Layer 4 of a small transformer language model trained on English Wikipedia (9 layers, counted from 0, width 128).
A neuron adds its activation times its output weights to the MLP's output. To switch it off is to set its activation to zero at one token and run the rest of the model.

Output weights of the MLP neurons that the questions are about. A number n stands for (n - 500) times 0.0009.
n4: 570 344 355 587 492 551 773 816 325 464 517 753 287 639 508 416 416 685 342 488 470 492 417 377 700 504 625 587 365 395 628 553 386 405 559 404 758 552 664 463 315 366 471 586 518 429 595 659 826 585 457 264 312 467 461 529 402 664 910 595 617 407 386 582 610 281 375 430 654 395 702 512 307 308 461 280 293 519 399 513 336 133 547 493 350 404 558 292 400 475 463 598 616 561 678 556 396 484 621 436 548 565 398 692 601 757 727 340 492 668 435 496 485 379 385 330 512 509 415 788 637 461 574 485 624 508 397 453
n50: 530 450 478 355 533 359 670 712 578 417 296 541 587 482 492 544 473 504 401 295 508 518 409 436 613 540 337 824 442 247 459 667 446 554 477 702 607 785 638 467 582 608 626 514 536 480 604 428 522 558 404 560 511 549 493 366 450 476 356 643 785 266 550 470 708 373 437 696 504 381 532 893 365 523 544 504 402 489 247 627 418 406 363 480 549 542 335 694 256 739 644 504 622 485 554 455 567 438 425 562 496 456 470 556 467 572 562 575 376 370 500 678 647 438 287 465 459 617 608 423 379 385 528 538 331 369 141 447
n66: 417 588 620 530 242 453 516 484 568 508 723 164 472 235 378 588 554 525 227 716 186 733 467 492 436 396 504 527 571 608 545 546 592 571 395 379 230 626 529 561 833 512 600 555 579 258 488 691 610 275 682 376 504 454 825 508 97 597 638 632 496 632 417 451 441 474 612 681 649 496 741 516 307 704 223 628 739 278 443 567 533 405 505 537 288 389 454 654 679 455 343 469 444 573 504 613 335 440 310 549 341 411 593 508 318 508 391 312 360 488 577 621 582 379 721 466 484 637 585 476 471 516 587 413 415 573 488 612
n73: 528 544 639 544 465 694 532 573 681 450 634 495 651 481 472 411 649 599 548 446 410 577 624 575 446 577 549 456 572 492 719 500 658 458 403 412 478 274 254 480 457 398 464 429 215 403 496 620 355 377 698 404 476 271 575 581 557 598 545 619 433 473 314 484 489 431 483 417 608 528 222 713 465 291 454 325 472 341 673 638 282 612 455 536 556 529 670 412 588 488 791 298 679 562 298 482 697 227 204 424 473 484 676 645 792 416 544 532 722 229 591 212 568 431 522 370 492 479 741 492 679 674 407 340 552 284 575 448
n93: 646 526 429 476 446 304 341 533 478 558 732 675 866 714 513 438 683 513 768 550 526 775 249 568 363 500 678 311 345 329 385 607 474 512 557 444 519 468 382 458 526 378 647 524 523 335 717 413 542 429 706 582 682 617 508 683 416 390 443 418 599 489 435 317 153 617 442 479 772 496 400 316 626 385 550 461 410 719 454 481 454 487 473 350 301 762 308 474 471 602 457 310 299 366 603 219 576 488 217 516 442 672 665 487 504 345 747 287 423 534 397 631 352 774 345 570 811 302 363 392 539 630 409 563 504 532 700 456
n131: 777 296 487 724 665 435 611 371 366 663 509 543 482 547 701 673 477 345 379 487 569 686 666 810 435 435 550 348 296 539 347 442 359 691 514 455 394 509 808 583 522 329 541 479 700 614 649 608 610 454 609 429 399 423 673 319 220 567 453 687 551 454 228 288 492 719 500 246 527 283 410 257 553 179 715 638 411 434 367 534 633 630 757 448 545 327 791 491 358 734 344 210 645 535 427 516 521 573 449 622 573 452 636 460 439 665 785 504 549 355 700 298 419 378 455 514 655 452 532 586 522 445 500 304 362 137 288 475
n209: 480 376 508 424 554 667 504 515 606 568 805 443 516 262 283 454 568 453 790 443 456 431 456 727 546 477 493 639 181 297 369 576 741 283 344 488 335 612 460 426 528 465 671 429 370 525 534 405 244 569 741 512 550 345 325 731 492 681 485 457 434 476 444 496 500 536 656 696 536 604 400 504 278 460 351 539 563 588 617 380 507 459 909 602 448 500 577 476 576 586 437 641 301 473 824 317 731 367 479 565 610 415 535 449 350 390 518 418 512 461 463 595 393 407 616 367 551 357 456 622 524 668 271 468 721 555 625 341
n230: 640 600 684 274 456 342 504 337 645 306 542 377 361 733 395 620 362 328 485 404 492 500 558 508 592 628 911 622 468 488 479 397 592 610 412 288 463 452 567 557 341 423 342 414 196 671 539 500 642 212 701 772 598 596 637 458 805 623 512 541 642 539 355 618 273 571 204 447 446 425 369 664 594 589 491 673 479 336 491 500 359 698 644 426 483 531 442 774 233 549 682 566 400 556 464 339 469 173 198 530 488 524 541 602 569 450 455 615 804 524 388 392 597 398 477 589 447 513 504 524 459 344 408 443 669 458 541 574
n238: 496 662 492 642 353 365 466 395 682 536 556 440 392 540 620 451 517 350 535 284 733 504 479 571 606 582 591 371 569 447 790 287 248 488 615 597 818 791 228 223 363 504 813 433 617 487 616 390 463 392 299 462 355 348 401 491 530 415 524 429 395 547 604 504 664 683 662 559 411 398 558 606 313 767 328 613 320 613 362 81 383 408 589 560 318 679 297 707 391 488 261 476 594 537 428 572 457 472 680 462 653 430 430 334 442 710 420 504 693 438 517 632 603 305 399 539 683 451 621 330 806 639 447 381 520 582 488 524
n276: 574 799 455 366 485 340 543 283 492 396 516 593 563 608 654 541 622 435 569 564 436 515 551 546 395 372 558 66 390 274 461 575 733 426 355 270 163 488 740 481 528 390 742 230 413 422 544 527 470 536 365 546 809 484 566 402 289 566 452 508 492 480 393 504 617 465 597 531 757 465 508 579 601 309 792 419 577 522 533 433 507 786 645 362 250 418 511 780 410 642 496 456 510 504 341 475 551 474 322 623 541 485 477 485 542 318 769 477 388 630 669 557 560 627 403 405 531 330 639 470 601 419 619 589 460 547 400 544
n292: 614 325 463 488 406 369 294 492 457 646 517 545 363 250 397 467 440 533 370 218 474 533 508 396 512 586 615 579 511 775 672 733 551 600 517 504 524 385 654 546 500 500 712 361 329 428 384 627 475 634 389 648 326 767 572 436 613 671 520 466 381 743 412 533 541 607 557 622 263 534 321 492 340 621 500 390 269 609 366 801 409 381 147 613 530 484 363 564 467 400 669 667 545 553 778 680 610 313 482 369 472 611 450 413 418 622 558 625 387 230 544 916 649 508 519 780 333 644 418 748 433 424 380 369 484 547 513 144
n303: 504 379 835 535 259 730 632 401 716 340 569 638 581 394 369 517 327 691 440 728 544 496 483 420 475 625 452 711 518 633 475 736 682 553 344 216 784 419 396 487 469 341 616 577 659 450 317 418 500 408 580 509 323 522 387 573 640 318 451 564 531 607 94 487 356 659 402 355 526 366 138 587 727 636 639 585 641 456 441 731 488 767 356 447 693 405 504 689 471 597 261 657 369 450 373 298 420 636 286 395 520 508 487 513 370 812 457 593 419 424 522 540 678 632 642 535 318 199 408 512 491 520 383 426 329 584 563 332
n367: 525 273 48 450 273 598 302 529 756 557 662 144 560 643 541 529 555 697 657 553 556 616 330 638 423 510 481 271 440 548 397 527 647 552 419 345 657 287 424 559 865 544 700 683 352 738 623 330 461 321 714 500 466 435 561 309 469 532 316 49 791 551 434 633 540 423 702 243 435 591 826 418 618 311 718 728 465 583 437 801 286 696 432 496 210 619 445 535 471 746 480 514 277 781 481 383 366 260 594 713 405 476 305 583 403 594 292 441 366 529 391 114 877 332 665 673 589 500 469 481 445 566 600 409 722 361 259 705
n399: 420 436 631 430 223 649 369 549 557 280 319 738 197 484 556 402 521 824 417 870 378 377 496 357 500 282 508 351 504 438 486 465 578 484 513 564 414 504 706 396 439 670 244 704 835 482 391 607 546 435 599 602 709 445 781 479 522 590 403 593 620 515 512 554 316 512 628 369 564 616 504 339 417 574 438 318 737 268 127 601 660 341 384 421 112 477 614 551 553 563 487 600 515 376 334 469 326 455 704 539 272 384 437 492 388 720 767 361 428 654 628 682 450 446 383 452 500 654 478 537 623 484 563 477 583 722 596 635
n444: 495 581 669 358 362 246 283 409 588 446 452 26 283 437 394 605 715 636 469 472 495 321 643 580 591 541 500 74 504 652 653 426 659 863 668 819 601 342 447 593 375 570 619 522 112 425 531 581 263 350 567 576 761 462 446 495 219 485 725 340 540 622 397 323 420 710 412 679 258 600 555 440 751 403 530 590 443 172 725 848 589 230 683 508 719 461 452 918 363 332 722 598 547 541 432 539 575 514 470 577 486 482 412 649 486 316 375 528 364 407 190 475 521 612 378 341 724 550 752 491 193 518 600 414 518 619 435 580
n445: 603 637 435 467 417 560 455 396 885 733 623 661 912 328 344 635 514 268 672 548 670 626 681 398 461 723 344 357 384 622 597 529 760 466 482 622 541 312 618 580 495 540 586 445 188 763 432 722 694 578 340 325 389 744 202 836 523 246 487 379 697 430 393 500 504 288 542 540 464 505 638 325 373 477 392 581 258 367 662 763 496 477 848 809 550 442 416 419 513 456 307 542 492 487 625 614 705 335 448 492 491 439 429 624 627 361 455 384 585 128 533 410 407 406 492 445 478 418 597 413 311 560 462 155 370 286 576 454

Each question names a token from some text and the token that comes next. It shows the activations a of the neurons there, in the order above. A number n stands for (n - 500) times 0.0067.

Then comes g, the gradient of the next token's log-probability with respect to the MLP's output, scaled to length 1. A neuron's effect is roughly proportional to its activation times (output weights . g). A number n stands for (n - 500) times 0.0007.

"ed", then " by"
a: 478 578 498 499 486 496 477 483 490 475 475 500 499 488 483 494
g: 322 550 386 589 816 549 461 531 351 760 448 470 320 598 575 577 523 602 247 338 732 425 610 570 637 543 537 471 642 511 585 430 371 302 589 503 533 356 288 456 518 327 341 692 592 395 375 402 421 515 552 518 523 439 660 547 414 347 562 284 355 607 471 529 437 367 556 412 411 689 336 581 431 623 598 568 534 598 478 416 474 597 403 456 567 635 531 319 536 559 333 564 766 867 472 434 456 419 414 722 352 394 494 666 724 576 431 530 421 371 580 541 364 450 600 643 213 774 466 235 541 516 491 667 544 366 640 362
Which neuron, switched off, raises the next token's probability most? n50

"ly", then " career"
a: 498 499 490 476 497 491 494 500 475 500 497 500 498 562 500 493
g: 298 633 343 410 636 583 353 616 353 693 511 595 433 448 535 299 438 675 274 413 325 660 639 401 517 580 493 364 563 691 402 353 601 325 608 469 503 457 565 451 364 494 484 449 306 720 551 564 565 652 468 347 462 441 389 608 631 494 430 355 571 367 463 529 594 849 606 600 681 347 345 389 456 367 369 316 786 616 566 537 808 409 510 610 393 628 241 486 347 411 443 473 455 692 570 688 508 386 783 518 497 563 541 358 400 535 488 432 756 444 522 537 352 530 426 310 417 468 601 295 571 416 481 628 535 737 568 600
Switching off which neuron hurts the next token most? n399

"a", then " F"
a: 495 476 499 475 495 475 485 522 491 481 549 500 498 493 483 720
g: 576 526 596 831 339 535 334 582 670 457 422 533 494 413 672 714 362 591 371 754 579 538 260 508 376 597 575 378 673 566 575 392 633 214 372 626 553 545 506 633 521 737 472 578 400 469 558 484 661 618 493 423 639 432 507 486 369 600 388 454 628 277 615 551 595 710 336 427 612 348 353 437 559 655 347 486 604 591 383 257 345 618 467 550 380 521 593 201 590 511 556 460 503 574 425 472 628 411 413 512 367 511 600 437 485 327 608 270 226 436 517 383 591 685 466 475 335 504 466 324 557 407 431 579 362 611 482 899
Which neuron, switched off, raises the next token's probability most? n292

"air", then "ca"
a: 499 475 476 500 501 482 496 475 477 495 500 498 500 479 475 500
g: 437 561 688 764 380 620 575 220 358 469 266 450 194 526 513 374 420 600 510 553 413 650 427 356 423 360 830 496 494 703 437 332 513 654 448 329 634 430 414 670 440 372 424 524 561 569 378 233 522 586 499 453 596 316 635 413 515 389 390 449 452 500 482 513 553 576 610 535 655 552 528 487 526 573 353 560 462 590 588 653 546 360 303 295 459 395 831 542 559 629 505 487 481 523 503 568 295 735 632 495 604 522 602 356 380 561 692 618 525 748 454 689 545 515 466 107 523 565 484 536 440 579 539 447 332 395 755 373
Switching off which neuron hurts the next token most? n50

",", then " I"
a: 496 475 497 476 499 498 650 497 499 482 500 497 498 478 494 500
g: 629 792 423 664 554 509 511 416 263 554 554 464 647 473 312 650 452 506 471 471 525 481 408 574 484 145 443 222 401 506 215 448 512 344 157 668 475 658 480 551 543 774 583 510 590 375 482 569 352 470 691 169 404 529 299 356 514 437 486 623 618 372 690 485 628 380 552 520 381 532 621 575 577 717 620 431 755 503 603 629 555 363 459 437 299 506 457 716 561 553 481 557 408 453 581 691 534 452 498 555 744 513 493 640 433 581 457 461 421 603 609 624 535 406 348 453 168 492 513 404 414 740 499 542 523 423 417 468
Switching off which neuron hurts the next token most? n209

"ol", then "ish"
a: 500 475 500 478 497 477 494 475 499 479 499 500 501 497 487 480
g: 343 583 557 290 299 496 502 497 611 665 418 415 516 516 412 802 287 629 551 589 526 545 382 574 562 527 502 467 477 622 412 658 389 561 453 634 707 483 261 515 423 604 621 582 530 488 501 362 497 425 554 633 570 527 749 618 305 555 507 582 430 226 457 587 433 573 562 508 439 733 550 745 541 457 212 395 459 677 742 462 690 529 425 542 541 221 436 732 268 636 530 622 563 512 583 394 585 428 473 560 464 549 670 573 680 421 331 281 287 386 547 638 466 578 586 274 185 579 412 531 543 538 373 329 428 309 320 395
Which neuron, switched off, raises the next token's probability most? n50

"ni", then "-"
a: 485 491 500 485 528 855 492 478 499 497 481 495 806 498 553 674
g: 537 755 401 659 595 448 365 469 702 565 634 415 577 475 436 505 477 589 699 362 355 412 420 297 595 466 530 455 512 595 538 571 527 556 483 391 506 413 687 367 702 391 568 790 768 482 606 543 300 495 523 493 574 665 617 502 383 609 396 502 587 658 560 659 428 291 354 321 431 374 479 452 440 700 290 515 527 510 366 335 569 565 386 677 510 485 595 743 498 418 567 618 882 543 496 546 499 480 581 283 539 384 604 504 519 256 228 479 543 308 498 563 349 580 590 633 430 380 532 512 472 599 533 257 368 484 156 232
Which neuron, switched off, raises the next token's probability most? n131

" of", then " Ra"
a: 497 488 493 499 500 477 499 484 492 804 683 498 488 496 478 480
g: 394 530 464 444 599 477 562 521 790 211 475 535 629 376 651 380 220 612 238 318 424 549 380 561 442 739 575 562 525 597 331 708 391 469 517 587 476 511 444 265 511 864 508 701 464 283 388 578 463 438 546 440 346 405 404 643 486 476 584 580 488 411 395 336 652 418 638 454 578 562 610 617 401 625 530 610 572 411 380 580 563 548 476 585 566 563 443 325 585 311 352 652 572 313 908 450 403 246 620 635 482 486 418 528 343 499 396 458 638 450 748 428 411 418 569 335 425 382 486 629 668 495 498 485 656 643 661 394
Switching off which neuron hurts the next token most? n292

",", then " were"
a: 498 486 478 498 485 500 483 499 480 477 478 475 499 498 492 500
g: 588 249 518 270 216 746 613 403 551 353 740 473 551 474 489 343 613 535 574 364 468 620 297 337 590 490 507 829 603 684 646 414 307 568 535 257 750 624 621 353 489 488 481 440 470 377 468 393 736 520 490 639 645 664 567 708 480 469 481 500 391 587 546 313 310 348 489 412 510 588 405 438 765 473 456 526 460 524 407 607 459 534 515 374 501 481 385 582 512 674 416 347 633 464 588 686 370 518 524 432 572 610 388 409 250 666 378 568 722 350 733 469 484 527 657 635 459 447 358 607 419 590 257 309 432 400 563 531
Switching off which neuron hurts the next token most? n276

" organ", then "is"
a: 482 597 490 484 497 500 493 476 496 479 490 484 499 498 498 500
g: 509 494 434 456 554 592 682 613 513 502 453 541 410 411 443 556 450 257 580 391 554 345 378 584 847 604 487 433 399 548 546 468 566 675 496 569 698 461 576 307 448 366 366 419 359 681 358 499 749 418 491 472 455 656 626 298 204 710 597 371 566 465 321 501 530 395 534 811 393 540 409 682 541 507 619 538 472 472 508 610 524 372 461 524 587 587 452 543 556 446 580 427 443 411 534 642 677 427 735 319 244 601 699 463 531 267 378 447 275 486 686 659 714 708 495 450 467 411 277 686 428 688 286 570 250 347 501 399
Switching off which neuron hurts the next token most? n50

"ve", then " to"
a: 485 496 500 485 535 522 500 477 475 480 499 493 475 479 540 697
g: 503 505 496 594 351 724 338 455 587 616 298 508 563 629 408 515 475 512 444 365 530 350 651 465 697 518 507 536 424 541 421 705 566 449 489 329 457 404 523 719 650 549 389 673 334 476 407 750 683 467 788 607 568 337 457 463 351 254 493 485 603 390 588 272 490 623 592 499 226 585 360 513 552 564 400 394 487 588 452 473 519 575 360 404 680 647 279 590 504 503 534 489 477 426 553 319 223 670 524 596 760 466 632 495 450 311 723 594 773 594 464 584 432 398 657 329 228 324 421 604 440 626 692 562 425 386 236 524
Switching off which neuron hurts the next token most? n238

"ke", then "ga"
a: 478 498 497 500 498 493 475 494 475 496 500 523 493 491 616 489
g: 605 464 555 524 726 514 613 900 536 526 421 584 473 382 254 490 486 550 425 656 319 528 477 458 606 444 677 409 622 429 296 502 563 523 791 537 565 234 547 428 396 569 380 673 429 592 406 332 353 486 517 334 588 513 552 275 556 680 618 433 505 377 454 388 479 499 439 662 432 674 465 407 416 529 564 343 698 307 522 418 497 499 406 613 577 453 564 309 693 397 453 419 654 588 738 267 629 650 446 639 601 579 389 220 589 443 394 822 537 472 604 423 481 525 531 622 518 306 408 601 537 531 336 317 603 283 275 661
Switching off which neuron hurts the next token most? n238

"or", then "ism"
a: 500 499 479 490 497 482 478 503 478 490 549 500 500 479 500 498
g: 591 546 713 484 437 512 402 658 335 522 602 574 570 539 489 582 581 687 540 693 483 653 558 409 647 488 373 425 538 384 522 695 348 538 554 467 469 346 496 404 447 703 410 589 583 513 566 257 297 660 717 707 207 368 696 518 535 438 419 601 696 522 339 282 639 434 607 481 400 394 333 326 160 626 337 518 711 463 577 347 574 456 569 491 345 607 490 372 316 544 530 388 466 355 367 450 581 409 522 690 568 298 380 397 523 717 427 756 387 557 429 593 624 630 412 490 526 440 183 424 490 647 350 461 683 579 525 704
Which neuron, switched off, raises the next token's probability most? n399

"n", then "c"
a: 477 500 499 482 475 596 499 487 492 498 483 492 476 507 498 544
g: 459 448 581 631 441 494 637 175 370 345 634 678 472 556 658 430 306 669 504 418 462 613 460 361 488 218 604 569 490 749 459 605 578 388 580 324 551 316 497 559 263 302 817 473 609 346 461 665 465 666 608 472 483 365 577 325 297 473 623 435 307 569 333 243 395 519 523 687 575 515 517 504 508 503 423 461 528 693 514 382 596 367 481 525 450 374 442 301 384 362 474 625 352 549 496 422 512 377 470 527 534 498 775 599 478 351 644 795 598 647 560 484 523 549 421 537 392 331 422 734 645 712 765 611 623 454 472 562
Switching off which neuron hurts the next token most? n131

"il", then " Ad"
a: 500 496 500 494 500 481 488 495 475 487 492 500 499 500 497 477
g: 378 656 711 719 492 506 531 604 447 365 474 247 561 395 511 431 609 437 505 502 486 770 643 499 418 754 592 346 524 524 492 427 414 432 388 509 492 375 526 978 618 529 502 462 420 424 704 398 422 479 453 482 453 523 363 522 547 558 491 560 461 426 468 679 616 165 496 586 501 444 657 349 211 445 389 382 844 180 308 433 494 545 616 573 544 406 622 521 614 632 447 526 310 680 506 393 710 392 445 472 545 500 485 516 330 406 493 358 615 550 359 453 436 434 585 575 471 434 503 440 425 383 669 487 508 398 719 857
Which neuron, switched off, raises the next token's probability most? n445

"vo", then "us"
a: 477 490 479 476 517 489 498 476 500 499 500 479 496 497 795 496
g: 513 398 604 469 241 688 306 256 409 484 386 591 608 485 339 580 536 311 451 465 588 324 513 377 571 615 180 615 519 302 398 328 604 738 492 564 608 543 276 412 678 354 438 326 405 527 610 546 747 559 745 573 536 672 478 390 606 545 486 428 504 478 431 504 414 685 727 546 352 430 478 522 538 483 611 633 963 539 374 563 477 617 517 383 448 642 508 517 554 517 406 356 538 373 573 497 639 678 539 469 545 404 365 354 439 526 473 486 315 495 671 293 718 335 504 567 446 732 411 482 428 657 534 713 327 363 537 517
Switching off which neuron hurts the next token most? n4

"ian", then " national"
a: 476 653 498 500 500 487 476 475 476 482 475 500 496 499 491 500
g: 589 658 653 635 548 477 478 353 686 615 614 400 506 543 600 619 648 646 453 418 234 807 450 495 389 541 402 581 368 707 487 502 490 570 493 558 345 765 533 458 635 546 273 635 443 358 353 619 357 479 464 367 729 409 535 617 369 418 374 397 568 636 573 558 686 508 367 485 620 381 463 655 585 513 223 255 549 421 235 468 434 538 339 420 228 443 404 397 386 633 539 662 412 415 385 436 631 713 304 465 496 624 726 672 653 443 667 521 592 456 362 524 465 527 487 568 610 613 392 275 267 447 429 436 687 599 531 310
Switching off which neuron hurts the next token most? n50

" following", then " "
a: 485 484 487 487 497 496 577 487 576 478 494 500 500 500 500 540
g: 507 651 536 554 637 468 537 675 483 705 331 346 442 478 612 422 618 756 342 528 642 532 596 458 469 165 538 317 509 361 427 434 450 413 393 792 542 660 480 461 440 581 464 651 555 461 390 687 467 482 471 553 304 457 489 580 499 658 316 230 262 329 431 548 484 555 522 406 394 505 546 376 547 537 237 649 484 474 437 606 393 784 511 348 496 434 526 499 670 429 513 687 469 577 305 565 528 359 422 285 757 586 243 572 659 417 521 657 504 640 591 450 574 479 417 617 210 416 476 575 597 654 492 344 882 457 506 577
Switching off which neuron hurts the next token most? n238

"e", then "li"
a: 475 496 478 498 500 482 497 476 475 499 478 479 500 497 476 945
g: 569 668 335 491 424 521 260 579 631 345 332 451 417 588 467 404 592 416 329 409 388 595 601 452 362 368 568 379 633 635 448 396 393 432 375 692 451 643 215 792 507 595 473 277 479 495 458 503 497 588 523 409 488 752 678 717 621 636 539 459 589 480 686 630 547 401 422 599 694 547 500 439 786 774 395 402 351 468 524 607 605 378 460 518 516 391 421 547 624 524 202 528 561 576 267 437 697 591 464 539 550 665 295 342 692 522 511 409 438 538 315 482 716 314 414 388 529 518 625 644 419 341 623 385 387 439 322 750
Switching off which neuron hurts the next token most? n445

" b", then "ay"
a: 475 495 484 697 496 500 497 493 500 496 499 499 480 494 500 500
g: 523 452 553 715 251 573 480 494 544 299 402 639 677 386 669 508 213 628 344 588 579 667 474 406 436 591 659 549 500 853 631 579 280 384 655 555 476 389 464 508 445 549 712 464 608 407 551 547 369 481 570 546 296 580 499 496 410 354 530 349 312 493 294 451 650 580 545 444 494 570 512 360 781 257 703 299 537 465 543 502 409 628 359 452 387 517 712 582 631 565 501 618 260 505 552 472 640 555 608 407 517 433 629 190 310 379 488 720 459 370 678 620 564 464 642 292 653 552 658 487 404 524 464 397 498 269 483 366
Switching off which neuron hurts the next token most? n73

" War", then " in"
a: 477 498 477 478 491 500 504 475 583 500 494 500 500 488 498 500
g: 398 231 454 430 222 457 751 707 450 769 631 496 527 604 457 267 560 529 430 494 508 497 446 402 379 638 448 358 407 693 669 687 571 454 529 698 626 315 461 416 695 396 499 404 357 624 508 338 649 403 327 395 238 506 475 470 637 444 614 327 445 639 552 585 443 534 523 670 438 309 445 618 469 685 461 364 405 302 392 300 470 537 403 613 599 570 509 471 591 475 638 552 466 330 689 283 616 415 494 217 510 565 707 386 755 559 485 645 811 399 579 617 355 502 442 700 640 484 673 511 429 528 419 448 475 466 425 594
Switching off which neuron hurts the next token most? n238

" L", then "ance"
a: 495 497 496 488 500 496 488 500 482 486 497 490 500 475 480 500
g: 359 464 336 457 564 533 446 269 575 594 506 547 444 499 413 462 539 392 547 654 626 451 471 878 518 674 622 468 455 564 440 532 593 648 692 640 572 593 602 527 262 507 754 733 452 539 539 462 589 521 410 529 595 596 646 462 546 350 452 565 533 544 317 513 722 282 517 385 598 410 330 630 414 459 458 543 342 549 413 446 398 437 611 351 259 458 514 738 763 364 442 404 700 459 428 596 653 463 475 485 458 465 321 668 647 443 400 439 511 317 342 402 711 196 401 328 421 501 112 527 849 450 474 516 620 490 433 480
Which neuron, switched off, raises the next token's probability most? n238

"al", then " office"
a: 497 572 498 497 495 499 547 532 493 497 489 499 500 496 496 499
g: 519 728 301 692 623 467 370 469 796 378 406 329 618 255 515 405 643 510 510 526 612 584 640 574 464 704 486 539 697 477 658 430 494 500 512 309 454 481 534 506 637 200 529 488 615 298 486 374 503 566 198 459 424 413 546 646 780 591 702 474 582 503 437 525 358 438 363 493 629 501 435 598 269 564 401 713 531 654 640 437 727 531 442 430 485 564 434 415 648 290 404 465 463 727 501 182 573 262 346 647 590 391 780 517 610 538 516 576 529 445 579 432 339 623 464 451 423 353 504 548 376 216 562 454 381 446 544 560
Which neuron, switched off, raises the next token's probability most? n50

" O", then "gi"
a: 495 475 500 499 498 498 484 475 498 499 483 494 499 481 494 619
g: 467 305 456 478 470 652 719 591 441 394 558 602 431 568 538 541 575 665 635 754 262 537 624 386 515 532 369 498 591 186 478 451 589 613 467 508 564 440 475 574 490 653 548 548 495 543 274 552 392 378 554 604 183 473 651 381 374 316 509 532 533 459 538 500 622 492 479 754 389 629 611 337 593 741 662 557 582 618 619 461 415 573 278 385 678 466 424 662 669 380 343 399 527 259 270 352 590 493 470 589 752 432 495 250 384 805 528 452 414 616 561 486 364 481 468 547 524 200 382 601 444 703 456 373 237 539 572 582
Which neuron, switched off, raises the next token's probability most? n445

"ed", then " three"
a: 524 495 477 497 569 476 481 477 475 476 481 476 495 478 494 491
g: 412 274 476 621 240 599 407 555 571 504 411 489 529 530 397 451 549 476 565 510 340 345 265 603 557 419 504 579 239 546 454 519 562 635 374 332 373 483 659 502 497 337 442 625 468 419 495 505 687 217 595 619 671 348 639 476 515 626 693 558 754 432 530 481 457 510 357 662 772 261 510 574 549 462 474 444 408 418 433 742 287 557 594 546 496 712 557 715 527 733 512 424 447 424 288 593 602 516 648 759 621 632 371 449 324 471 480 330 562 518 305 553 481 594 470 231 636 657 644 408 354 409 483 636 189 657 594 486
Switching off which neuron hurts the next token most? n93

" de", then "ci"
a: 619 495 504 475 494 494 500 475 499 494 484 636 497 496 489 482
g: 411 583 457 439 331 569 623 330 492 496 695 560 508 578 424 509 541 721 576 599 366 648 237 663 348 618 763 662 670 581 543 570 511 449 584 442 544 457 446 538 356 518 497 575 600 327 325 364 487 543 615 431 680 338 367 372 437 499 404 475 379 544 581 481 608 563 736 479 678 126 377 582 471 535 701 398 554 412 406 543 505 467 281 186 400 345 623 456 532 561 420 460 274 380 348 505 594 248 509 456 524 431 471 602 366 477 767 469 826 368 348 695 432 563 553 574 348 543 691 492 513 719 577 625 417 693 567 347
Switching off which neuron hurts the next token most? n303

"s", then "ing"
a: 499 498 491 500 498 491 481 478 500 495 652 475 489 477 499 499
g: 699 369 527 298 657 359 448 231 409 613 569 403 505 414 481 658 405 585 362 253 454 653 418 622 597 543 566 515 599 636 435 670 506 375 495 608 495 393 459 508 378 666 472 408 612 419 202 492 619 454 266 288 429 515 314 554 201 658 383 408 448 240 511 649 622 431 492 485 258 462 594 514 502 621 495 364 435 617 854 507 733 474 626 573 575 477 619 523 449 404 547 445 318 605 461 617 603 365 417 796 616 629 492 694 548 471 452 580 509 664 682 636 420 525 423 460 667 568 406 485 378 408 427 457 652 675 223 598
Switching off which neuron hurts the next token most? n292

"d", then " 19"
a: 476 498 475 582 573 922 498 483 499 475 495 497 973 630 537 521
g: 504 624 535 464 486 740 531 410 504 717 534 356 698 651 550 492 472 364 454 516 495 350 437 447 565 449 382 538 503 424 457 493 587 723 505 446 440 584 492 566 609 298 638 398 151 343 517 456 580 267 585 513 370 510 524 657 533 425 583 511 631 348 357 642 563 390 549 456 677 393 499 590 453 150 443 518 611 755 526 507 610 409 491 277 335 867 699 380 278 524 697 444 357 692 544 556 528 505 427 474 748 481 697 301 367 536 674 402 281 330 503 404 547 302 346 637 571 682 604 636 464 499 476 626 590 438 439 309
Which neuron, switched off, raises the next token's probability most? n399

"ri", then "d"
a: 484 484 476 482 477 493 493 489 497 500 497 490 563 484 497 499
g: 268 347 562 422 452 407 558 596 487 523 581 340 482 537 724 470 461 627 317 410 553 605 783 658 432 373 738 553 500 794 584 655 364 460 446 302 565 438 488 399 446 641 849 591 416 180 529 464 465 612 393 563 348 604 563 494 427 418 440 500 318 400 496 378 674 383 266 301 546 450 657 513 414 347 536 486 233 576 618 358 639 447 543 470 448 464 656 464 404 519 340 744 555 644 366 539 542 604 477 549 346 533 426 673 431 524 629 406 537 495 384 471 483 498 623 340 571 381 833 655 507 566 565 671 362 291 491 744
Switching off which neuron hurts the next token most? n367

"ca", then "se"
a: 475 475 484 481 488 500 475 741 483 482 477 499 498 525 500 500
g: 308 644 535 682 409 514 556 584 793 508 412 449 434 830 732 586 368 522 516 500 493 563 385 571 574 606 319 780 614 535 359 624 401 531 349 575 448 565 436 479 612 573 280 431 292 402 349 476 369 522 433 588 491 246 695 325 561 561 378 598 415 675 412 458 308 430 520 657 656 540 509 603 525 617 561 334 481 413 461 502 667 685 696 583 482 289 504 527 395 649 669 244 527 400 386 647 500 462 369 536 661 711 297 309 244 315 286 632 498 500 623 608 494 378 426 515 445 403 523 248 543 510 561 727 536 492 433 518
Switching off which neuron hurts the next token most? n230

"ay", then " was"
a: 500 489 500 492 966 620 500 496 500 500 486 480 481 495 492 477
g: 628 364 300 364 174 385 601 481 825 436 476 388 565 473 338 445 479 454 498 368 338 479 415 634 515 550 539 784 569 525 676 581 626 515 406 317 508 618 551 684 694 460 641 312 148 592 532 558 691 508 465 576 450 467 471 501 477 503 789 378 416 402 449 527 295 499 575 296 635 465 326 434 505 631 366 382 698 285 662 490 684 468 390 556 562 454 317 416 563 508 679 533 489 396 388 530 579 314 661 460 553 361 677 465 381 488 372 478 877 394 528 406 482 655 587 467 417 460 658 544 644 628 558 502 496 713 362 475
Which neuron, switched off, raises the next token's probability most? n93

" Ra", then "ce"
a: 622 498 489 498 499 497 494 492 485 499 482 483 499 481 488 500
g: 650 686 373 454 503 366 596 516 664 587 625 350 541 715 451 327 409 553 500 600 512 383 413 239 684 460 417 500 616 501 538 337 317 331 461 390 271 552 724 429 423 467 532 610 546 493 415 456 665 661 535 571 756 358 740 547 551 443 381 605 495 591 556 532 559 813 559 421 756 404 357 682 335 445 360 716 265 602 393 418 379 723 433 121 388 450 441 588 402 516 610 445 303 499 475 602 468 455 499 558 529 285 717 479 468 334 645 642 382 489 499 551 623 643 652 445 444 534 459 565 678 378 439 453 509 447 564 230
Which neuron, switched off, raises the next token's probability most? n4